Layer 12 of a small transformer language model trained on English Wikipedia (15 layers, counted from 0, width 96).
A neuron's activation on a vector x is GELU(weights . x + bias), where the dot is the dot product.

Input weights of the MLP neurons that the questions are about. A number n stands for (n - 500) times 0.0011.
n43 (bias 0.071): 493 530 304 524 334 390 496 441 317 600 466 495 347 516 651 302 322 517 584 437 644 670 471 612 601 625 304 488 535 323 513 758 534 459 472 580 462 366 344 552 404 431 754 321 500 510 374 683 518 446 384 506 619 534 483 453 437 531 648 320 436 607 768 611 487 547 566 441 420 280 694 477 493 267 425 424 476 511 610 379 650 550 493 612 661 540 460 354 583 592 557 474 471 534 507 518
n58 (bias -0.161): 659 630 327 284 531 801 108 904 149 469 669 438 267 401 468 591 360 656 418 477 413 661 364 438 608 620 389 676 485 409 637 460 418 659 626 201 659 194 262 462 303 353 495 426 618 260 528 375 308 229 674 618 575 370 520 463 441 329 327 552 471 285 576 616 762 767 280 372 606 543 644 673 500 753 761 412 525 266 427 546 476 463 514 735 473 461 579 524 556 619 564 580 576 873 391 443
n73 (bias -0.058): 662 426 408 353 346 629 590 382 546 656 852 476 467 410 543 515 377 593 413 418 647 478 415 487 577 315 511 230 672 477 593 476 403 389 472 519 401 547 400 294 258 565 439 611 477 572 622 626 576 357 481 387 368 534 483 496 434 401 516 504 606 621 484 424 510 573 611 787 453 439 500 443 489 695 603 538 524 525 662 624 497 347 370 399 569 414 393 592 689 539 440 616 416 541 563 574
n74 (bias -0.070): 638 571 556 261 187 416 385 496 495 604 301 527 454 545 429 500 581 500 336 669 464 712 627 412 342 455 565 488 615 813 615 446 629 297 539 327 298 201 672 339 730 518 740 693 487 291 520 457 454 550 464 360 565 491 666 363 337 653 516 567 687 448 144 434 508 690 396 467 357 582 321 354 431 669 486 629 604 577 348 372 600 623 837 639 593 479 511 660 673 662 650 537 508 487 600 666
n102 (bias -0.080): 670 605 477 595 585 521 610 648 302 232 468 384 493 652 394 557 359 378 416 589 500 378 328 438 658 433 542 455 587 555 536 389 382 724 506 623 509 445 529 422 352 287 783 535 461 431 362 519 588 480 720 476 486 389 525 862 604 608 611 474 559 395 446 471 563 556 500 641 622 409 463 488 345 604 523 490 621 403 434 533 210 549 490 457 416 406 663 514 568 548 468 847 364 393 473 375
n112 (bias -0.035): 528 557 432 423 430 638 39 733 462 391 338 313 536 649 514 534 647 562 345 719 888 626 654 510 443 835 372 619 713 525 409 388 708 437 594 291 672 496 585 445 611 351 679 303 619 568 432 266 320 193 750 271 573 715 437 190 573 775 480 662 669 587 255 426 569 694 244 449 667 555 570 670 467 505 660 510 756 593 347 548 500 743 686 552 427 126 213 515 368 761 122 674 370 704 334 462
n114 (bias -0.089): 529 460 427 328 479 376 546 652 697 563 483 479 493 522 573 388 580 451 352 484 590 463 532 494 474 511 525 494 534 565 448 506 763 507 624 295 593 464 503 468 568 524 362 613 315 640 596 97 565 435 451 471 547 722 527 599 413 741 478 635 516 343 285 585 447 556 326 356 450 634 566 650 411 559 482 472 517 612 507 381 625 359 561 577 309 592 578 266 447 402 653 507 285 513 342 476
n146 (bias -0.079): 778 380 372 438 375 475 535 625 171 531 735 566 339 525 530 381 431 406 481 555 561 497 399 493 638 411 582 313 425 518 345 529 524 360 347 557 500 508 354 633 504 459 456 544 547 326 402 500 579 529 704 276 338 585 448 286 699 537 448 367 453 490 567 399 690 629 659 611 469 759 275 583 477 550 387 548 496 473 378 436 835 508 305 452 468 525 669 625 455 577 314 563 482 390 654 531
n152 (bias 0.053): 464 279 488 616 558 659 141 484 411 406 410 745 209 457 286 609 793 748 442 505 889 625 459 386 822 600 272 622 477 392 278 645 208 303 515 644 845 690 403 387 630 506 409 567 439 484 671 457 428 294 557 586 247 438 597 351 464 665 564 890 506 863 247 368 542 615 549 615 506 361 628 418 256 819 328 333 314 553 363 214 300 536 862 569 113 197 289 516 206 810 500 693 640 725 537 366
n163 (bias 0.056): 448 655 588 380 483 520 435 708 308 284 597 415 298 616 761 382 441 317 496 621 697 658 500 723 520 210 664 356 591 563 493 597 540 488 581 360 500 419 694 477 504 281 488 512 468 459 620 460 452 244 436 260 512 317 570 556 386 496 473 660 468 578 484 388 599 627 504 539 591 450 429 386 608 421 593 764 674 419 607 401 531 680 594 587 417 532 845 583 479 356 673 321 360 386 348 248
n167 (bias 0.089): 521 387 645 708 545 611 603 519 539 514 480 453 500 615 597 514 469 342 425 491 348 509 581 590 371 342 614 376 841 471 555 461 792 701 358 303 561 405 636 532 649 510 345 500 576 578 466 445 511 538 648 363 423 399 486 330 337 649 519 323 533 401 340 694 619 549 432 529 572 497 528 579 585 582 277 435 396 563 487 299 571 433 648 546 410 621 531 497 520 385 596 529 494 279 485 365
n177 (bias 0.001): 547 825 664 364 339 604 590 578 472 719 335 500 574 339 448 428 537 710 432 256 624 422 425 88 460 612 491 456 446 230 537 274 298 869 315 569 739 414 577 627 405 364 662 306 614 670 529 227 557 254 319 589 527 683 500 731 514 789 655 638 570 722 406 500 437 600 440 500 686 678 518 500 561 504 485 488 594 593 400 473 389 594 354 527 534 256 318 413 508 546 575 357 491 398 608 634
n180 (bias -0.066): 694 664 645 532 480 414 705 595 273 449 539 345 573 578 441 521 459 353 493 515 409 500 531 453 635 569 448 444 613 440 593 422 558 562 562 438 661 633 357 519 456 337 464 374 435 646 536 575 398 542 434 481 493 277 318 673 352 358 525 301 535 521 516 603 494 554 469 556 514 516 351 364 192 711 372 573 542 445 567 340 444 627 409 450 507 417 429 643 511 799 526 539 506 356 590 459
n194 (bias -0.031): 486 469 462 588 589 522 503 549 295 500 468 565 469 354 610 452 270 541 369 664 540 494 352 568 472 436 343 419 347 429 535 383 415 599 549 567 481 495 370 509 491 581 597 478 573 592 671 175 600 502 367 375 535 343 397 639 531 455 614 579 387 618 564 526 560 447 623 610 657 552 470 493 453 609 476 518 580 607 606 715 491 352 399 507 366 365 633 370 684 374 291 394 512 618 282 430
n202 (bias -0.062): 274 500 477 397 526 609 531 653 519 440 496 405 507 774 595 578 564 341 411 544 351 410 485 580 532 405 569 536 478 413 256 391 301 529 568 456 375 389 247 243 357 343 710 707 756 567 676 681 469 487 590 418 442 406 587 698 488 668 585 474 603 457 679 401 341 514 448 438 650 414 548 553 443 479 457 533 514 436 661 386 355 485 476 560 473 426 626 427 506 290 686 589 631 406 642 653
n244 (bias 0.023): 631 437 545 426 595 630 464 596 486 267 637 420 517 409 277 437 618 554 525 379 627 551 284 447 608 579 504 416 598 296 516 491 398 568 825 409 725 437 455 405 447 517 762 493 476 640 434 440 643 475 494 559 367 514 403 232 478 483 564 635 635 705 533 573 564 346 507 574 526 445 620 550 456 607 556 618 517 346 373 329 533 309 349 476 449 564 386 590 506 457 554 327 369 548 485 567
n255 (bias -0.032): 968 334 254 414 464 627 764 719 615 286 618 571 729 301 681 580 332 410 290 427 392 343 614 324 521 491 523 409 549 613 269 485 389 474 480 408 515 507 611 392 496 367 675 478 771 658 488 476 533 578 713 222 609 321 377 528 458 403 451 275 491 271 567 730 627 419 580 430 547 632 365 485 666 453 595 476 374 491 619 438 604 201 178 473 509 406 631 682 542 264 651 551 525 648 600 347
n273 (bias -0.054): 537 309 717 653 454 419 544 632 470 374 506 460 453 436 339 380 295 603 399 553 484 547 597 546 356 457 598 390 561 509 526 531 440 392 744 489 393 483 639 264 337 574 487 522 274 521 550 444 534 550 298 400 510 404 420 567 497 580 491 668 331 474 409 571 664 531 619 531 632 446 385 511 601 469 604 462 395 600 553 481 503 473 592 575 582 553 585 503 475 738 405 374 704 640 430 388
n283 (bias -0.053): 538 350 490 286 459 483 373 770 341 495 509 634 643 525 548 538 311 304 509 620 395 463 537 205 452 397 524 504 432 556 606 827 333 531 648 426 178 340 577 868 341 275 665 254 461 471 561 466 590 338 435 563 664 438 496 509 557 576 266 606 496 590 402 577 604 409 445 304 723 647 532 639 397 669 757 471 575 435 855 288 330 472 197 571 405 513 651 513 481 666 557 609 330 584 442 688
n310 (bias -0.055): 413 463 648 224 595 680 554 550 443 596 667 572 643 497 417 493 557 574 290 437 334 446 615 484 200 550 598 559 583 553 531 476 289 415 676 401 465 513 556 546 388 632 393 537 399 551 424 560 522 483 390 468 797 438 272 475 522 649 487 518 782 481 402 517 423 470 388 364 445 416 366 623 363 634 265 481 459 686 483 281 569 676 539 516 603 574 594 420 494 443 618 614 386 408 463 500
n311 (bias -0.139): 440 536 414 477 336 313 326 505 500 485 621 616 459 757 534 194 490 386 548 374 461 267 328 478 357 647 634 788 723 639 534 450 557 765 525 443 282 500 438 540 491 315 477 426 509 600 470 291 610 353 573 473 393 416 406 549 560 495 711 529 417 706 496 723 386 796 522 801 101 442 751 474 278 550 653 309 617 729 841 220 321 653 612 600 425 404 329 577 663 422 324 580 518 318 843 220
n313 (bias 0.012): 701 645 304 246 371 252 756 633 618 451 509 393 588 496 605 319 334 390 236 640 824 564 713 541 649 287 509 410 640 649 196 527 581 633 644 285 619 487 356 254 583 439 595 363 900 784 552 491 398 540 373 471 513 414 369 559 440 539 334 389 407 405 508 566 403 555 624 579 505 639 366 452 441 719 707 492 268 635 529 303 529 554 529 474 463 669 511 437 654 643 645 546 446 461 406 264
n334 (bias 0.015): 533 403 563 406 245 624 442 430 460 654 298 479 353 497 497 526 393 550 542 659 458 621 633 612 375 504 555 581 535 295 390 372 386 490 581 153 485 526 455 536 460 618 472 571 740 471 459 478 614 448 468 471 558 386 205 656 489 365 532 670 493 307 503 535 606 440 454 688 361 689 489 596 536 537 616 621 606 629 547 252 556 457 526 469 555 289 400 453 467 628 571 474 339 503 782 496
n351 (bias -0.027): 604 645 656 505 548 700 762 426 284 575 531 715 235 446 337 605 430 863 285 223 548 714 484 213 586 376 177 840 385 589 317 432 545 418 463 300 549 342 526 348 416 265 469 368 419 419 618 337 566 356 576 500 464 742 827 674 356 604 321 617 419 353 421 657 389 570 303 141 555 520 760 483 418 661 724 595 685 366 735 604 736 99 687 292 660 344 393 540 527 634 378 621 510 741 280 782
n379 (bias -0.097): 490 400 805 519 524 481 820 570 362 510 598 602 459 587 521 468 497 545 497 509 331 400 534 368 403 325 336 467 453 547 395 567 457 516 624 555 599 472 397 587 418 407 602 445 468 570 582 507 605 549 536 403 598 503 361 341 263 563 327 493 503 536 697 513 386 567 642 518 535 500 480 478 514 689 482 488 209 579 669 423 525 490 434 440 644 532 579 497 432 551 237 662 528 304 493 242
n382 (bias 0.093): 461 558 345 311 445 556 673 496 534 589 451 519 464 547 408 201 343 560 437 519 572 428 367 390 307 419 587 496 421 626 511 482 608 700 467 328 299 610 546 407 524 326 603 294 544 636 406 558 548 404 846 275 492 357 463 664 386 537 565 508 536 500 562 392 328 416 547 618 600 481 416 619 422 444 629 655 467 957 639 351 699 367 712 540 583 596 877 302 482 339 569 413 344 537 410 276

Each question shows a token from some text and the vector x that enters the MLP there. A number n stands for (n - 500) times 0.011.

"1": 606 518 713 639 438 488 282 396 401 486 282 346 548 386 599 584 391 288 668 370 490 296 597 552 518 605 488 560 336 472 677 524 650 515 509 397 349 646 522 678 483 452 602 452 486 489 476 366 513 530 708 517 458 494 563 547 463 579 567 469 419 429 501 613 585 517 494 413 310 455 627 535 379 426 574 532 576 454 478 542 535 422 558 383 460 580 360 711 685 367 545 487 538 481 501 585
The neuron with the highest activation: n311

" November": 450 444 519 592 482 357 526 493 643 538 448 349 409 522 529 683 530 518 495 350 338 429 431 467 600 457 543 642 392 518 567 563 550 528 449 501 501 720 561 593 539 472 435 455 471 405 302 498 483 639 574 546 702 538 586 421 536 589 502 375 659 494 511 386 363 515 440 447 503 325 579 559 461 582 549 342 592 276 501 353 575 608 511 481 267 536 688 443 578 513 458 584 468 418 275 513
The neuron with the highest activation: n102

" May": 494 479 557 537 423 435 472 482 601 522 495 269 505 530 612 679 520 480 452 364 286 548 419 383 547 514 557 644 375 520 531 545 552 625 444 556 350 652 490 530 461 447 483 416 521 404 389 423 448 716 592 464 682 607 661 363 485 571 444 348 608 488 539 428 380 505 513 540 546 486 512 542 451 579 536 479 638 339 494 345 493 596 441 381 396 546 603 419 555 490 478 659 545 478 364 544
Which two neurons fire most, strongest first? n283, n102

"5": 417 421 525 542 512 473 428 401 511 648 445 414 467 620 533 418 448 560 509 485 497 445 467 557 504 402 576 447 602 432 631 497 416 411 286 554 503 725 433 530 510 438 444 500 523 467 516 610 447 651 646 544 548 462 361 571 486 308 532 433 551 435 690 563 420 578 611 519 409 428 581 263 648 470 502 363 702 360 595 530 427 564 460 482 392 512 281 639 620 389 484 454 538 517 409 669
The neuron with the highest activation: n73

" W": 434 608 521 406 383 349 437 496 625 524 511 243 553 525 657 573 415 420 484 339 525 567 418 321 397 445 609 725 588 510 423 425 484 439 524 528 461 567 699 544 541 450 625 352 500 354 497 469 531 663 732 496 497 436 655 539 514 387 555 374 684 452 633 507 450 469 457 572 591 438 368 637 523 675 609 436 481 452 503 404 421 479 550 558 345 492 528 499 574 340 436 534 400 594 386 572
The neuron with the highest activation: n382

" office": 365 442 561 591 538 396 510 419 470 446 665 517 631 438 527 660 514 602 509 493 405 467 441 653 519 513 695 518 511 505 692 585 365 490 714 628 519 569 453 458 678 420 382 544 309 466 446 463 396 694 474 435 587 216 621 439 336 477 457 544 280 431 453 569 413 430 421 498 389 427 341 565 522 649 562 629 462 539 582 289 496 471 482 459 441 524 456 418 694 273 270 477 734 641 654 439
The neuron with the highest activation: n273

"de": 598 574 550 558 430 403 485 531 528 611 408 296 430 468 575 542 408 498 632 500 348 506 461 423 439 516 589 476 385 574 593 510 562 497 502 610 453 643 487 517 507 445 603 350 464 377 571 351 447 768 594 591 443 547 549 443 463 550 413 482 349 535 758 595 456 530 402 427 539 426 464 470 612 525 402 582 472 603 568 503 520 402 417 341 455 470 574 367 510 500 563 548 567 433 387 493
The neuron with the highest activation: n379

" (": 554 471 551 507 475 496 437 548 474 575 478 218 487 530 353 565 418 503 459 387 548 519 564 504 486 563 572 490 430 567 505 497 500 378 478 514 666 756 533 437 471 389 572 389 535 481 484 471 464 704 541 566 579 467 461 562 456 510 429 445 553 447 570 468 390 623 613 522 436 437 500 426 525 551 424 494 637 507 570 441 531 490 504 341 438 473 482 496 508 494 543 510 496 522 433 505
The neuron with the highest activation: n180

"3": 505 610 593 404 581 545 402 381 496 438 447 436 536 579 448 564 361 390 598 590 628 284 438 505 318 575 634 663 422 493 613 369 579 433 469 470 519 588 527 535 445 638 589 537 554 460 436 424 520 534 554 521 342 493 485 718 505 408 574 346 397 410 761 539 362 490 624 447 563 558 576 312 617 611 479 440 431 400 494 599 475 433 413 493 510 545 252 695 850 444 398 440 563 521 360 519
Which two neurons fire most, strongest first? n194, n311

"8": 518 452 442 616 414 523 270 343 539 582 389 467 426 608 530 420 501 550 609 508 344 440 533 590 466 325 466 491 498 557 628 638 538 327 378 541 523 696 482 596 515 401 458 483 515 493 541 599 455 650 743 559 554 493 426 521 405 418 521 443 680 454 727 610 302 631 498 454 283 308 525 354 469 432 472 385 616 465 519 542 532 500 517 392 491 556 402 597 597 330 506 497 549 499 467 627
The most active neuron and its activation: n43, at about 2.4

" Jan": 457 432 574 410 566 443 533 537 495 486 365 222 501 520 713 688 411 396 513 360 463 539 601 537 648 429 496 635 393 619 544 412 448 663 600 440 278 648 487 526 457 416 508 542 576 515 376 349 520 600 620 429 644 500 652 529 422 487 451 463 481 446 487 387 617 468 269 469 546 614 669 438 557 523 536 492 551 429 550 354 428 601 420 394 539 509 543 525 441 458 519 565 511 384 523 611
The neuron with the highest activation: n283

" Emil": 545 480 462 460 450 469 708 501 626 557 431 336 501 417 603 595 458 402 542 296 381 576 367 540 659 398 234 522 389 524 554 365 611 524 477 440 321 608 522 501 510 508 594 508 549 544 394 523 479 654 436 651 624 483 382 453 320 527 329 508 626 382 480 421 577 641 562 534 559 409 604 491 431 631 464 464 527 500 355 473 573 569 638 358 561 561 775 529 413 501 620 580 478 416 445 485
The most active neuron and its activation: n313, at about 2.2

"les": 666 541 589 553 768 458 439 475 397 425 665 490 559 595 780 257 421 508 693 506 316 515 530 735 339 461 702 415 580 416 470 425 530 472 444 425 541 541 793 469 411 476 550 458 316 549 560 624 531 564 560 547 558 446 417 683 339 525 475 360 330 441 561 479 339 437 538 400 506 385 481 413 268 569 405 499 661 465 609 622 367 582 507 396 628 553 629 589 462 430 391 416 314 468 565 450
Which three neurons fire most, strongest first? n163, n180, n102

" G": 527 559 584 491 379 489 473 561 491 609 474 262 373 546 636 617 392 466 477 367 559 603 566 439 412 551 598 583 484 498 470 436 541 395 564 431 441 636 414 563 502 436 639 379 430 389 551 469 610 753 613 575 476 375 367 463 428 529 450 508 591 505 740 452 445 635 474 487 496 436 424 412 603 543 471 457 553 543 541 510 478 480 470 326 484 592 502 481 528 507 536 498 532 429 402 379
The most active neuron and its activation: n379, at about 2

" |": 483 362 527 649 496 430 480 520 553 418 348 543 387 500 612 514 549 325 488 350 559 410 510 589 478 491 474 416 457 491 516 528 606 590 438 477 673 790 426 393 502 496 556 719 462 462 536 359 467 453 642 510 446 481 560 498 440 474 525 528 402 513 616 513 355 531 514 522 496 473 525 529 571 591 573 401 458 440 362 644 525 522 579 272 394 519 503 512 744 459 517 392 431 554 333 417
The neuron with the highest activation: n194

" Charles": 484 519 701 324 624 337 596 457 495 483 405 419 578 383 680 482 437 512 640 394 434 366 453 374 660 525 442 409 428 558 409 458 606 577 421 474 237 611 569 507 379 543 478 545 550 458 471 388 565 632 522 602 521 516 489 570 359 625 414 447 361 369 530 613 515 577 570 547 656 617 581 434 481 604 371 591 628 577 472 324 425 638 496 354 442 423 711 492 610 411 493 476 330 492 474 672
The neuron with the highest activation: n283

" Harrison": 378 648 496 419 521 448 542 313 668 514 528 447 616 499 635 496 240 462 434 359 424 445 595 729 497 513 632 542 531 397 532 418 433 554 589 352 469 568 620 567 338 504 488 434 621 506 294 640 534 659 603 638 537 409 503 619 403 579 518 274 480 341 621 583 385 509 654 395 500 488 503 481 639 625 435 413 313 519 581 348 503 528 601 373 662 494 491 548 726 259 529 558 290 459 413 454
The neuron with the highest activation: n313

",": 392 373 508 577 510 376 396 516 499 647 425 522 435 668 478 493 544 335 618 534 453 396 602 690 531 471 586 555 485 603 641 501 661 451 555 420 595 649 530 697 551 458 480 485 410 414 429 265 400 602 725 596 541 439 699 531 406 472 491 417 663 295 635 426 345 372 455 424 524 460 644 406 353 520 462 509 527 381 597 525 487 548 543 143 553 468 407 584 561 462 417 580 518 497 388 507
The neuron with the highest activation: n167

" ": 620 471 534 517 539 497 492 455 422 599 500 132 611 513 543 603 464 439 488 292 470 464 535 512 603 609 569 528 299 512 561 544 486 548 532 540 624 654 496 516 443 461 496 501 469 370 500 619 526 564 659 489 584 402 569 574 570 530 370 471 481 376 386 465 580 588 486 476 529 528 604 477 503 545 491 361 614 534 632 435 421 475 481 306 396 563 407 547 529 428 509 441 446 504 521 601
The neuron with the highest activation: n102

"2": 461 531 472 616 433 552 430 541 535 710 544 297 458 440 558 575 532 572 559 359 482 417 302 447 400 452 378 486 305 421 680 552 526 456 457 442 590 695 611 596 654 529 519 469 476 479 432 609 578 626 468 530 564 456 502 471 376 474 525 376 586 616 442 406 405 612 454 435 502 405 496 429 487 646 385 470 444 407 370 616 480 576 543 436 487 397 401 591 700 570 539 411 392 704 375 637
Which two neurons fire most, strongest first? n177, n152

"–": 362 450 508 411 654 484 320 561 405 472 512 301 422 434 435 523 545 483 482 587 635 535 505 464 336 496 486 416 417 595 546 476 627 565 378 357 589 672 475 636 548 464 527 737 471 317 514 376 453 545 647 565 475 527 743 454 442 436 508 428 518 590 697 508 483 496 365 558 586 453 499 350 472 658 404 441 566 451 345 605 498 560 617 464 427 506 359 548 646 555 510 543 576 590 343 587
The neuron with the highest activation: n112